Layer 2 of a small transformer language model trained on English Wikipedia (8 layers, counted from 0, width 128).
Take only the direct path to the model's output, skipping the later layers: a vector added to the residual stream pushes a token's score in proportion to its dot product with that token's output vector.

Output vectors of the tokens that the questions are about. A number n stands for (n - 500) times 0.0022.
"ə": 352,524,657,741,715,275,859,622,649,309,787,314,594,326,579,879,186,674,591,726,545,515,436,657,314,783,402,419,514,423,628,696,760,401,774,630,523,405,613,166,720,367,374,730,839,629,516,144,810,585,235,719,599,674,308,246,644,535,367,392,725,628,380,591,515,591,686,621,301,326,476,969,231,509,485,334,195,554,333,528,119,413,318,513,373,703,544,464,527,66,614,532,323,583,477,34,406,334,512,685,411,697,334,680,374,285,742,462,813,607,504,468,252,698,654,350,512,247,409,450,600,364,859,642,710,430,845,491
"ated": 425,723,665,610,595,443,482,575,715,680,686,301,336,465,821,660,368,647,695,186,511,460,88,464,83,500,464,393,386,250,710,672,596,454,535,522,530,365,309,516,687,470,575,723,706,559,722,441,417,559,133,844,740,539,486,551,698,465,141,578,717,541,374,622,817,404,544,718,513,570,471,764,313,545,399,222,456,810,777,561,412,482,443,323,290,295,636,496,542,220,615,218,328,609,424,189,556,398,726,605,627,799,388,467,427,446,505,500,441,648,305,383,204,606,608,276,545,150,742,619,514,245,814,522,401,587,595,179
"mo": 431,608,653,471,586,458,493,703,868,546,526,591,690,362,551,868,589,491,458,621,503,492,294,450,500,633,526,386,445,415,633,681,450,699,319,706,504,392,466,718,654,457,348,326,724,497,580,451,653,606,348,439,583,344,551,419,538,214,581,509,376,636,795,629,568,362,532,247,384,361,413,673,390,456,462,408,464,854,555,619,304,544,790,489,258,848,424,470,570,548,607,439,263,440,367,434,177,738,612,602,504,403,216,636,399,418,717,626,527,520,360,259,473,607,465,593,530,540,424,334,508,462,535,623,453,541,558,408
"x": 471,455,581,580,667,374,493,471,417,609,580,521,525,490,979,822,353,443,500,371,467,711,464,346,508,709,424,596,379,435,604,652,644,621,593,594,496,560,364,455,347,356,456,672,515,384,770,645,377,698,318,387,535,517,297,508,866,361,744,492,584,251,626,570,696,412,678,406,551,468,284,458,303,521,235,401,698,461,620,650,370,653,406,480,298,710,508,370,479,594,295,365,520,729,587,617,569,431,582,489,512,486,475,686,559,508,583,441,535,423,298,444,556,798,236,349,372,273,682,428,585,492,546,424,701,403,515,387
"ain": 359,732,358,777,648,146,712,708,500,504,530,284,340,483,398,796,453,472,470,496,617,578,668,726,464,922,290,132,197,363,404,520,737,354,590,423,521,411,362,387,797,708,546,679,494,410,780,489,737,427,157,764,329,483,569,605,332,546,369,343,571,741,712,522,271,808,611,526,382,110,268,971,408,644,510,293,746,726,265,641,177,539,572,521,209,439,643,433,444,106,535,424,581,597,482,435,320,482,532,638,70,571,352,543,504,394,686,749,828,574,639,460,327,425,459,544,520,523,521,256,594,396,795,446,720,591,330,256
"t": 182,569,886,449,588,289,476,472,487,778,298,603,315,321,598,618,219,525,391,347,234,350,279,548,491,426,520,594,766,396,467,731,652,614,520,837,494,326,343,607,655,435,454,591,203,560,567,432,489,377,480,427,292,469,563,691,512,434,576,252,404,771,449,554,446,616,423,453,352,457,424,339,539,635,298,653,478,625,794,298,650,738,561,450,371,419,612,389,632,681,494,294,466,495,299,547,431,298,613,407,444,492,620,807,488,465,164,304,477,567,354,457,710,484,425,525,263,578,610,589,470,523,703,524,481,582,668,453
"u": 359,383,405,653,542,504,589,645,597,617,344,412,500,490,379,708,491,398,307,614,633,925,445,582,265,715,321,491,310,622,398,229,740,685,509,503,499,750,558,703,377,487,514,594,534,652,512,584,447,508,552,580,598,566,532,392,560,687,500,356,461,380,576,566,527,523,576,494,626,442,403,404,429,534,599,424,552,695,627,609,439,520,297,416,390,624,479,613,584,236,321,405,399,418,276,620,391,256,385,524,288,411,687,442,483,500,248,500,421,383,326,503,599,797,319,496,549,620,431,491,453,427,664,671,473,434,601,426
"ved": 371,729,389,483,359,316,652,715,733,475,393,380,245,612,853,886,199,795,601,534,128,687,369,608,387,576,306,481,453,388,664,392,664,537,398,535,543,637,437,573,598,376,472,663,875,591,457,488,362,458,327,678,643,513,435,419,819,527,230,82,210,581,367,496,646,716,547,632,282,431,589,706,170,535,755,237,438,620,743,440,141,630,492,517,350,354,517,520,658,287,691,243,368,567,695,396,643,535,654,662,301,652,240,744,281,412,553,361,630,453,268,324,286,651,343,273,516,327,474,580,462,209,815,576,563,382,328,382

Output weights of attention head 1. The head adds the sum of these rows, row i times number i of z. A number n stands for (n - 500) times 0.0015.
o0: 700,497,501,562,435,379,629,442,767,400,701,587,458,504,564,588,205,345,635,404,615,500,724,410,249,514,820,328,562,522,473,602,580,592,501,369,785,741,400,255,519,582,225,572,593,487,515,498,706,668,679,564,484,489,514,453,459,406,510,596,568,512,418,744,349,542,544,224,390,440,516,703,480,719,252,351,721,455,645,698,353,380,592,502,481,408,514,284,487,658,522,588,472,443,223,494,256,332,452,374,627,709,309,415,474,544,564,492,570,639,493,330,559,552,483,613,436,525,391,578,371,452,395,687,484,537,561,579
o1: 686,639,668,383,614,651,347,454,559,532,605,499,313,268,640,538,650,851,317,522,177,562,571,329,538,566,628,751,493,555,445,615,506,704,521,527,536,496,593,658,443,520,585,682,396,563,439,644,714,455,488,369,409,453,526,659,531,501,470,537,622,428,437,419,421,564,229,679,491,618,507,404,586,343,532,154,639,521,652,158,567,546,414,507,440,395,702,546,563,701,510,450,372,377,667,274,544,597,458,603,495,353,668,519,142,570,567,521,657,387,532,330,521,536,494,561,296,579,382,509,665,743,643,555,665,368,433,414
o2: 410,461,419,738,727,571,562,592,615,424,630,564,390,638,316,476,504,520,474,586,457,276,570,416,362,497,394,390,627,497,753,286,648,562,554,341,515,499,530,523,297,506,469,401,350,399,603,349,582,354,476,681,453,402,661,367,551,697,678,403,414,379,257,428,411,377,563,634,510,507,362,453,378,440,531,727,596,592,499,400,422,438,537,522,506,561,434,544,747,329,571,601,460,490,532,395,429,513,461,474,491,632,322,602,711,440,508,604,616,665,524,297,710,211,416,386,386,559,647,479,546,490,483,525,579,430,497,526
o3: 531,507,565,435,602,594,324,241,373,654,529,393,549,409,649,302,409,484,356,307,424,551,587,486,482,373,484,657,382,579,578,425,443,613,344,531,297,528,241,593,638,523,571,367,355,456,676,651,581,548,604,340,476,226,463,596,494,454,603,460,474,486,493,477,364,568,523,477,564,473,773,210,640,320,485,449,377,436,462,483,442,360,289,262,333,799,224,443,406,445,438,528,465,663,491,391,288,298,683,366,349,211,438,701,578,460,472,618,564,617,507,390,569,267,432,403,509,652,281,527,741,468,411,398,408,397,451,656
o4: 484,607,332,541,491,531,334,537,569,691,457,792,477,637,623,405,473,415,496,494,278,452,489,596,580,505,474,524,431,488,522,701,668,563,376,519,574,618,293,481,529,308,530,684,416,448,551,491,472,426,356,555,442,605,370,615,553,500,556,570,625,593,643,484,490,578,709,502,511,439,456,751,620,696,453,492,450,293,576,412,404,641,407,446,407,253,510,559,630,514,606,501,422,555,532,429,624,397,475,408,698,345,532,558,596,611,339,529,219,435,447,396,479,364,408,422,401,493,578,383,448,410,422,322,640,492,234,601
o5: 733,665,479,251,403,346,487,563,401,506,490,599,625,494,516,490,564,206,315,245,490,505,561,348,438,470,609,622,421,437,514,613,509,495,406,428,176,617,425,613,532,493,690,599,585,549,414,572,631,447,417,571,508,784,579,488,675,528,493,594,328,876,558,581,535,717,526,470,353,298,534,508,438,525,404,587,737,729,506,489,474,557,472,626,376,415,440,382,465,493,740,567,531,499,670,497,653,733,419,423,301,494,591,396,366,593,484,570,559,611,266,573,301,499,554,478,329,607,525,449,475,635,572,287,454,569,303,327
o6: 684,407,447,440,367,473,645,511,415,303,741,502,228,687,450,495,460,392,637,518,470,524,374,452,426,496,420,682,642,507,509,535,515,623,377,556,404,636,444,588,416,448,662,548,514,624,572,442,768,500,945,410,685,568,660,597,424,514,251,546,394,558,506,435,653,632,572,754,483,515,495,294,435,585,549,489,632,646,707,422,311,705,476,265,504,463,495,825,400,637,487,543,511,276,537,579,465,184,598,622,603,411,654,359,596,671,449,603,590,352,642,365,491,392,610,466,559,734,470,595,577,415,478,420,451,347,607,573
o7: 695,585,539,451,613,840,512,448,559,447,543,460,514,696,680,228,741,604,613,484,662,350,587,481,594,375,557,443,460,308,489,425,553,446,404,195,634,744,280,552,618,497,537,246,556,396,599,413,790,421,501,618,512,520,487,411,638,550,409,541,683,535,470,666,398,460,631,458,556,393,454,335,565,543,670,414,377,431,535,594,442,543,318,724,486,418,724,403,483,544,675,544,545,311,517,529,729,538,547,500,473,419,546,739,637,595,642,475,665,373,477,444,264,744,439,424,365,390,243,505,311,676,646,677,416,333,599,397
o8: 459,603,492,523,649,634,648,542,328,601,534,567,479,425,383,593,626,483,500,372,549,626,674,771,573,435,409,599,480,421,603,377,811,600,561,733,699,532,390,380,551,649,577,352,513,681,538,465,534,457,519,322,449,364,394,679,594,334,496,326,526,494,317,576,675,448,493,552,718,583,425,486,495,713,478,447,584,459,412,600,452,564,612,627,420,343,381,428,611,526,381,403,593,617,417,588,464,555,726,543,452,491,422,451,553,473,587,418,561,480,469,490,357,603,671,398,567,438,467,413,630,482,476,539,523,327,665,262
o9: 299,476,299,481,328,569,405,452,294,706,401,424,481,510,537,323,428,340,576,437,352,505,533,423,324,577,443,556,495,672,453,608,392,643,437,578,488,622,541,610,556,543,441,559,535,353,606,425,289,232,590,594,420,510,417,384,703,651,460,622,386,337,366,548,424,736,598,442,589,484,283,619,514,549,532,596,422,609,510,636,394,347,501,347,457,257,625,718,483,586,347,373,145,329,415,505,327,399,767,404,485,530,485,506,539,561,443,520,527,482,444,669,233,547,445,612,464,302,406,255,437,481,659,400,295,400,112,585
o10: 552,583,634,465,376,588,242,521,586,398,643,578,653,572,426,356,498,606,541,450,416,540,677,645,395,347,318,365,548,195,551,647,577,676,601,603,484,122,347,488,413,432,276,576,596,318,280,631,485,487,555,536,364,492,443,445,409,485,431,575,566,592,428,531,386,542,503,746,796,304,582,449,539,551,490,462,281,582,479,623,307,702,283,553,285,299,476,491,388,382,420,495,569,391,719,315,358,650,322,529,608,360,495,387,468,466,353,681,396,432,485,422,424,552,182,599,442,370,447,326,654,667,428,482,401,445,738,494
o11: 352,342,652,259,398,461,625,713,611,648,632,390,199,771,660,912,659,362,597,434,310,638,446,450,627,373,483,774,360,593,497,461,337,435,393,512,613,521,568,559,441,516,276,630,566,687,675,570,516,704,453,460,554,351,583,323,568,437,453,577,861,467,444,347,313,516,387,364,516,596,380,677,437,456,353,515,399,425,278,484,419,407,589,559,565,628,313,429,396,534,500,258,421,397,580,414,416,645,677,557,591,369,252,515,643,622,526,560,524,712,444,382,397,567,430,460,538,464,543,191,423,462,310,605,535,453,338,465
o12: 479,622,333,544,424,497,314,523,503,522,528,717,473,513,149,551,446,549,603,526,443,568,601,462,482,571,564,576,400,420,582,472,674,476,482,583,336,640,568,542,414,193,464,474,334,630,510,627,724,573,476,338,464,327,461,295,566,619,402,487,605,497,668,492,510,443,535,463,816,535,466,459,547,365,367,555,380,573,504,533,414,468,611,315,578,650,419,387,426,319,429,458,625,672,691,573,295,606,378,473,542,408,551,404,509,655,468,567,524,398,241,314,384,640,452,703,485,574,569,744,660,324,414,567,294,508,545,639
o13: 501,407,442,314,627,420,232,276,611,332,415,422,620,689,619,439,315,542,463,486,305,715,599,520,678,387,607,487,525,445,565,606,828,498,718,126,395,371,436,627,332,606,722,702,745,542,318,779,674,440,636,358,519,446,588,456,427,532,218,342,542,392,519,322,510,671,462,451,375,532,357,420,571,465,424,621,632,634,635,508,351,262,282,379,578,489,702,669,455,384,479,503,694,436,589,436,585,520,319,523,382,530,624,504,683,513,405,435,452,417,533,704,519,519,341,436,321,632,624,384,400,349,413,473,544,533,414,445
o14: 547,506,397,744,415,680,427,304,489,590,411,524,600,475,677,625,782,539,605,367,340,307,558,422,495,509,467,388,575,505,663,579,509,586,419,585,253,389,542,425,545,461,867,752,369,348,509,672,621,517,617,502,602,493,458,683,319,601,716,586,559,399,614,558,519,541,522,720,494,615,408,468,569,344,536,510,691,384,303,604,642,500,454,536,323,366,435,761,512,713,581,460,683,423,656,629,224,502,443,576,572,621,521,543,642,524,601,486,678,592,469,725,522,448,605,513,369,498,520,368,531,658,267,563,371,642,601,485
o15: 396,410,760,563,535,421,680,440,394,742,752,754,525,508,469,492,501,481,492,699,433,337,304,475,358,407,416,533,455,517,615,632,651,658,508,554,312,556,361,426,510,661,540,415,456,632,455,489,485,233,451,619,392,318,402,393,720,520,639,855,460,494,626,381,460,382,625,496,577,510,541,498,523,451,368,296,587,464,556,596,389,417,669,628,511,635,656,382,433,539,513,611,293,506,410,578,663,595,373,588,569,385,413,547,535,455,535,558,579,667,686,491,607,585,692,542,403,603,371,589,474,470,698,776,545,613,837,668
o16: 583,555,370,362,661,526,381,591,359,590,469,493,422,487,578,461,483,660,444,606,658,276,533,485,509,541,523,445,550,430,454,751,557,574,517,600,626,491,593,647,560,327,637,566,588,523,496,484,414,297,551,540,554,581,489,598,396,557,733,591,711,255,521,488,433,491,529,657,597,712,362,548,690,404,523,380,547,412,501,825,498,513,464,498,747,808,286,435,604,152,552,433,408,560,790,554,545,384,489,480,328,423,579,400,440,529,556,399,431,481,427,573,521,461,367,550,522,586,599,573,597,431,365,556,502,416,547,483
o17: 355,353,679,515,632,398,474,471,634,570,428,379,630,470,447,573,561,172,509,495,607,401,375,433,379,445,470,565,398,427,653,485,596,314,465,541,461,376,749,463,426,709,517,756,532,257,639,678,379,605,473,539,427,473,400,324,541,614,773,749,519,580,555,747,606,285,554,366,478,293,454,591,407,747,535,641,437,475,495,339,593,672,383,438,618,495,540,234,638,445,231,411,494,654,458,627,421,412,421,529,277,320,606,584,410,472,679,431,551,445,504,490,432,534,361,339,572,424,409,230,678,454,502,494,472,349,659,422
o18: 423,708,325,489,572,606,301,733,370,303,537,387,313,500,333,323,689,521,478,534,441,584,608,469,365,370,616,534,597,551,336,639,488,279,208,658,405,430,447,350,480,738,438,581,460,388,459,596,577,359,478,583,510,647,798,684,173,543,415,304,547,379,585,199,507,446,606,516,570,534,562,636,412,524,494,680,450,443,634,447,401,696,627,423,346,594,658,502,446,331,395,540,584,483,333,438,356,388,413,637,449,416,313,442,508,599,650,376,498,801,481,653,376,379,588,250,479,337,447,460,529,673,574,530,379,624,360,666
o19: 438,639,520,386,274,665,285,724,396,444,520,552,657,440,589,597,457,686,669,643,224,641,536,309,689,426,568,531,293,470,458,450,465,441,647,370,570,243,366,295,371,496,702,728,416,479,632,479,422,310,568,627,595,494,583,572,503,650,555,644,666,391,987,537,439,584,627,397,485,314,393,641,497,439,425,492,658,616,507,518,749,566,605,578,607,414,707,581,620,629,315,418,720,471,573,537,509,575,454,484,562,652,602,455,509,469,484,577,745,616,250,429,479,568,596,541,672,611,533,380,363,560,759,259,729,623,620,533
o20: 385,352,370,444,238,577,718,388,374,588,536,534,584,767,801,189,230,667,630,497,223,621,709,430,691,327,384,367,338,715,472,371,232,684,467,390,827,501,574,275,640,539,481,646,641,538,402,727,396,577,573,517,626,540,668,461,373,544,436,380,397,454,546,492,548,467,652,460,411,493,366,708,559,412,584,457,689,467,512,502,734,549,452,524,479,322,593,458,616,478,554,357,392,444,570,435,594,500,447,711,375,551,610,421,510,700,536,670,655,406,688,511,509,756,374,386,413,407,375,662,478,466,595,616,420,472,487,345
o21: 540,302,355,572,342,672,630,726,543,494,626,244,313,497,512,609,477,508,422,590,430,547,544,282,410,445,413,548,624,696,725,435,395,507,519,368,237,320,359,395,687,488,571,606,511,412,474,669,531,368,636,473,536,649,553,620,703,713,459,627,730,511,528,550,492,455,550,553,285,564,369,509,438,583,591,446,390,490,415,461,540,609,666,503,658,655,332,598,531,582,352,535,704,559,473,637,478,275,309,500,321,572,474,344,564,470,580,518,433,475,524,542,570,559,570,446,597,634,709,535,658,607,402,449,565,619,623,445
o22: 598,229,376,545,445,517,617,323,542,462,470,723,560,430,540,513,468,275,482,579,383,431,671,776,496,616,471,429,475,600,360,449,427,346,637,476,713,611,540,461,371,433,635,646,552,326,488,583,489,369,370,514,429,498,487,584,643,556,443,509,383,437,339,290,460,617,430,458,368,471,594,592,598,701,442,554,677,515,298,574,643,639,528,533,726,526,458,264,447,535,378,526,357,474,367,445,328,646,644,498,520,377,570,365,657,382,544,453,548,609,318,444,574,595,269,425,340,672,663,451,394,670,445,416,583,754,357,460
o23: 391,455,372,601,502,581,284,501,649,501,248,692,273,485,530,599,540,355,541,580,476,739,312,581,64,400,579,676,356,542,504,432,531,828,353,423,535,704,517,227,476,544,756,348,419,503,594,617,453,381,404,637,436,414,429,438,518,419,388,337,553,463,230,482,516,280,675,438,442,462,291,288,635,423,558,615,450,259,445,442,375,476,534,585,588,329,152,586,544,418,757,595,391,432,505,396,456,431,801,419,511,569,589,396,339,484,370,585,412,499,472,568,335,581,528,558,605,469,324,477,460,688,393,412,362,386,541,320
o24: 621,463,686,459,443,339,313,393,347,436,307,775,438,642,456,439,630,378,458,508,554,280,462,610,648,480,467,398,414,404,512,463,475,255,358,339,443,593,446,520,276,655,371,664,587,604,598,635,509,607,437,624,512,436,377,561,498,514,349,656,558,356,248,355,443,796,385,507,489,250,527,374,458,438,504,457,483,363,524,582,544,474,403,639,487,316,535,602,650,565,585,345,405,690,457,414,575,551,447,542,485,700,464,531,453,604,523,337,434,394,444,499,347,276,529,492,597,577,364,327,574,563,526,319,454,364,445,423
o25: 536,598,567,473,480,528,347,462,761,319,637,422,415,756,649,607,633,695,385,632,238,617,551,179,699,559,454,315,285,390,329,498,407,474,570,634,520,530,591,705,793,605,575,589,424,468,428,436,428,533,756,461,348,439,625,658,530,632,521,522,820,393,423,632,611,483,432,293,396,496,577,388,593,498,623,670,842,419,449,234,583,669,229,483,497,518,417,584,647,519,471,441,487,445,367,488,520,489,748,646,598,418,501,366,407,688,616,479,568,395,201,554,495,477,512,517,515,703,655,305,548,695,509,528,477,643,622,757
o26: 466,384,423,688,651,705,586,448,503,422,516,351,719,325,607,598,545,444,361,449,618,470,505,312,558,408,519,397,532,295,553,410,400,503,444,423,455,370,412,601,470,397,436,570,307,611,473,660,661,278,490,535,456,533,721,498,559,449,530,244,355,481,732,475,513,476,580,556,635,452,709,534,429,114,597,317,417,592,442,576,566,314,717,706,498,519,592,499,195,480,556,258,610,685,399,538,375,404,578,409,441,448,456,511,419,411,205,691,359,343,432,744,628,241,573,618,538,563,515,467,606,510,673,480,441,386,460,370
o27: 448,372,348,449,452,490,512,519,446,413,485,563,566,668,253,639,564,598,398,642,535,290,440,343,538,682,449,618,542,488,569,520,498,649,435,443,513,514,701,503,579,467,508,727,571,493,219,499,538,412,627,668,479,606,552,262,656,335,376,527,709,756,841,460,506,625,485,479,605,667,384,390,615,655,773,709,705,564,670,561,576,563,529,463,426,565,416,679,794,517,242,585,661,383,603,313,275,617,250,618,527,488,567,534,501,468,546,336,573,823,550,562,584,628,607,689,517,579,307,539,702,584,451,285,623,721,429,498
o28: 291,714,467,487,502,357,660,340,359,459,516,728,381,312,552,774,584,681,561,409,410,674,259,549,443,289,638,615,567,511,515,371,448,604,475,581,488,464,278,565,465,487,329,577,402,266,307,324,552,420,489,510,532,545,495,462,415,515,471,645,657,582,578,455,271,717,264,422,484,607,629,350,584,653,597,495,635,231,376,493,436,623,374,610,628,569,455,571,524,662,359,342,515,445,460,416,777,443,518,517,501,613,598,479,762,471,499,521,423,773,469,526,720,527,411,299,455,210,436,741,512,526,568,484,414,428,661,451
o29: 465,437,379,464,458,441,578,600,714,624,317,451,406,398,322,605,453,279,537,726,492,281,614,456,369,327,273,447,250,403,460,595,501,497,572,256,535,586,850,628,640,564,522,613,336,435,644,384,494,363,325,520,449,493,511,708,458,522,598,504,320,507,739,492,624,594,297,416,661,502,387,723,548,349,600,257,546,516,326,499,700,623,584,615,601,607,406,521,397,607,460,623,548,384,303,617,423,438,470,506,444,515,490,702,476,421,388,702,523,378,456,440,280,514,565,351,473,582,458,429,630,714,237,654,371,522,473,483
o30: 508,352,551,652,606,727,409,518,504,482,492,469,304,342,539,396,733,469,412,532,716,587,462,604,678,505,471,486,411,351,587,327,281,604,610,373,463,269,552,465,590,334,521,445,614,641,548,690,587,471,395,344,381,440,566,488,629,295,604,600,315,503,617,568,466,474,536,481,312,512,680,405,350,480,645,641,499,380,343,363,450,584,689,352,584,511,656,743,214,599,291,709,427,593,558,431,249,522,782,361,645,469,441,528,396,526,422,711,539,605,671,509,614,630,628,544,559,383,453,490,606,276,429,364,408,282,578,545
o31: 645,564,243,310,284,477,614,759,573,723,616,534,523,616,603,596,260,366,795,488,263,659,400,536,348,481,616,361,583,613,467,458,359,530,460,460,632,705,603,560,453,372,539,324,647,472,414,542,408,628,450,706,619,485,426,318,467,788,439,465,328,686,567,295,557,198,440,415,616,375,503,684,414,717,583,462,356,591,296,394,807,517,665,604,467,517,581,511,639,571,491,489,510,636,453,340,547,417,547,670,388,618,614,665,434,585,519,573,546,371,603,466,524,484,393,163,552,468,528,263,747,521,281,588,330,452,184,617

Each question shows a token from some text and the vector z that the head gathered there. A number n stands for (n - 500) times 0.0055.

"C": 615,450,527,423,398,518,442,451,361,506,440,436,497,459,516,588,511,421,576,472,539,489,520,550,391,554,667,578,413,571,470,466
Which two tokens does it push up most, strongest first? "mo", "ain"

"on": 585,500,530,506,435,426,575,440,436,610,523,589,517,621,508,385,548,458,497,556,570,553,503,421,541,629,440,593,546,407,352,504
Pushed down most: "mo"

"/": 515,504,486,542,513,484,467,450,540,444,595,499,512,517,460,534,535,485,479,491,531,476,496,473,475,516,537,486,556,582,505,468
Which two tokens does it push up most, strongest first? "t", "mo"

" not": 487,406,482,483,557,516,563,504,496,485,502,448,603,499,426,474,515,544,564,471,450,485,443,473,509,412,498,530,475,501,551,491
Which of these tokens does it push up most? "u"

"or": 634,498,453,527,545,556,500,494,497,536,465,570,560,551,499,624,452,495,534,509,515,469,512,480,439,519,438,485,546,448,475,522
Which two tokens does it push up most, strongest first? "x", "mo"

" la": 521,434,611,507,500,535,445,523,565,487,553,435,388,497,555,389,432,561,479,447,594,471,316,335,452,469,506,534,474,511,463,439
Which three tokens does it push up most, strongest first? "ain", "ə", "ated"

" out": 487,364,515,485,530,501,534,445,524,529,507,487,494,500,453,515,484,535,528,453,523,486,489,445,478,437,483,523,472,466,534,491
Which three tokens does it push up most, strongest first? "ə", "ain", "u"

"ley": 503,495,492,498,507,492,505,515,537,480,533,497,502,536,521,488,515,456,502,478,497,498,450,477,497,521,496,462,489,543,507,471
Which of these tokens does it push up most? "ated"

"y": 466,533,572,425,323,573,501,500,558,511,414,619,426,408,603,720,411,636,631,574,484,652,477,442,611,446,509,469,411,529,609,493
Which of these tokens does it push up most? "ain"

"ra": 487,462,510,507,535,521,543,445,548,434,467,487,525,505,447,532,499,474,538,547,468,522,431,469,505,450,486,471,465,485,515,508
Which of these tokens does it push up most? "ə"

"s": 507,481,463,520,537,540,512,504,578,625,536,458,454,508,466,457,486,531,516,544,487,521,418,490,445,538,499,437,526,435,458,529
Which of these tokens does it push up most? "ated"

"lu": 501,518,493,508,514,532,515,462,466,500,484,440,531,446,505,531,491,425,536,518,478,511,456,504,504,483,528,427,490,517,465,484
Which of these tokens does it push up most? "t"

"pt": 528,501,601,508,394,427,473,530,398,578,529,285,530,535,487,357,499,452,589,498,687,579,419,494,437,458,376,478,666,577,414,591
Which two tokens does it push up most, strongest first? "ved", "u"

"re": 534,397,533,482,514,488,503,474,509,480,513,437,478,470,477,530,451,539,554,468,549,488,399,362,444,463,503,521,473,448,517,467
Which of these tokens does it push up most? "ə"

"ation": 591,503,481,534,529,616,518,475,486,569,553,482,534,426,398,515,458,503,485,521,434,532,544,523,518,500,500,551,474,449,509,491
Which of these tokens does it push up most? "mo"

"p": 693,571,467,492,441,467,485,526,474,428,520,595,503,431,428,597,448,429,439,450,479,459,451,644,403,509,622,533,529,519,487,466
Which two tokens does it push up most, strongest first? "mo", "ə"

"ro": 507,470,470,516,481,465,473,567,484,495,511,427,461,500,494,491,481,503,540,478,518,509,451,502,529,503,541,477,506,514,495,482
Which of these tokens does it push up most? "ated"

"ency": 525,467,504,531,544,531,518,502,559,592,502,467,472,517,461,458,499,554,533,546,511,505,422,477,442,520,469,437,500,454,482,519
Which two tokens does it push up most, strongest first? "ated", "ved"

"é": 532,488,457,521,555,504,547,539,523,491,527,534,450,544,506,528,441,502,539,488,497,476,450,460,468,499,467,506,445,497,457,443
Which of these tokens does it push up most? "ated"

" O": 559,426,514,507,504,528,523,449,480,428,497,476,532,492,484,559,473,538,524,499,508,495,408,436,442,449,490,510,445,458,545,474
Which of these tokens does it push up most? "ə"

"al": 529,382,530,523,535,490,483,485,533,462,499,452,481,459,453,536,493,518,543,500,563,502,407,407,460,453,554,471,517,540,492,476
Which of these tokens does it push up most? "ə"

" from": 493,435,476,498,515,531,498,448,523,498,457,439,542,534,462,518,507,541,491,537,462,558,490,541,528,471,527,480,499,545,485,544
Which three tokens does it push up most, strongest first? "u", "ain", "x"

"round": 535,503,426,471,474,556,593,449,489,527,540,472,468,511,498,543,449,542,522,515,494,505,528,425,497,471,439,533,568,487,512,444
Which of these tokens does it push up most? "t"

"ic": 590,516,576,453,383,561,549,447,401,497,450,469,522,413,586,576,502,402,542,463,466,447,492,533,412,575,609,567,419,577,471,400
Which of these tokens does it push up most? "mo"

"rt": 543,492,546,574,519,580,472,480,588,570,552,466,393,449,470,460,471,536,552,452,577,493,491,425,540,524,443,541,506,449,508,450
Which three tokens does it push up most, strongest first? "ain", "t", "ved"

"P": 495,508,477,544,484,491,506,412,534,466,556,483,516,570,446,511,533,483,463,469,523,460,527,460,515,525,538,496,512,537,503,457
Pushed down most: "ated"

" of": 496,387,579,585,541,503,509,446,510,551,442,505,489,568,486,530,458,460,507,480,458,517,514,561,547,398,567,552,514,525,577,562
Which of these tokens does it push up most? "u"

"o": 733,620,637,532,493,187,494,476,461,631,676,487,484,40,679,539,609,676,401,484,612,603,354,865,423,706,329,453,413,780,628,712
Which of these tokens does it push up most? "mo"

"ce": 515,493,502,539,485,506,499,504,540,555,474,482,563,576,494,552,526,529,467,534,426,526,466,578,496,479,494,483,472,529,490,555
Which three tokens does it push up most, strongest first? "u", "x", "mo"

"k": 466,459,509,505,462,493,529,514,595,543,470,457,408,477,508,418,476,486,488,465,540,501,419,439,484,488,548,470,516,508,522,501
Which three tokens does it push up most, strongest first? "ved", "ated", "ain"

"D": 487,491,512,547,501,497,476,454,529,455,560,475,527,530,442,519,528,515,470,489,530,461,517,451,491,523,548,478,518,563,495,479
Pushed down most: "ated"

" and": 500,477,533,525,493,501,532,508,535,523,454,471,495,545,497,499,477,535,498,538,475,536,408,504,510,487,498,485,450,503,534,449
Which three tokens does it push up most, strongest first? "u", "ain", "ated"

"ur": 514,535,427,512,496,614,519,495,464,528,507,474,478,506,526,413,507,443,479,594,537,557,456,483,497,505,536,469,514,443,488,563
Which two tokens does it push up most, strongest first? "ved", "ated"

" in": 531,427,524,414,492,518,548,375,490,440,437,430,589,584,492,459,462,479,499,534,542,573,417,562,524,501,525,506,463,485,405,511
Which of these tokens does it push up most? "u"

" after": 483,410,492,491,578,524,486,497,512,600,463,476,507,499,501,497,442,558,501,493,450,465,451,510,491,436,501,517,420,526,480,518
Which three tokens does it push up most, strongest first? "ain", "ated", "u"

"ib": 564,469,434,501,430,603,473,460,438,473,523,454,504,508,546,552,529,465,453,553,572,509,441,489,497,466,527,520,469,459,480,538
Which of these tokens does it push up most? "mo"

"n": 558,454,602,569,564,509,523,545,442,557,514,462,488,567,574,408,396,508,523,520,603,520,423,442,463,477,448,488,534,439,518,528
Which of these tokens does it push up most? "ved"

" He": 593,476,517,541,482,473,478,473,505,559,385,512,438,443,509,558,436,662,538,509,529,429,461,423,463,507,617,559,437,517,473,509
Which of these tokens does it push up most? "mo"

"e": 673,384,575,423,383,293,763,361,445,601,548,556,486,358,652,311,554,510,697,358,687,837,484,750,338,515,422,637,589,679,562,850
Which three tokens does it push up most, strongest first? "u", "ved", "ə"

"h": 453,552,498,535,468,501,515,527,497,550,470,401,508,561,512,585,487,539,465,534,521,496,418,503,502,509,473,559,443,487,513,471
Which of these tokens does it push up most? "u"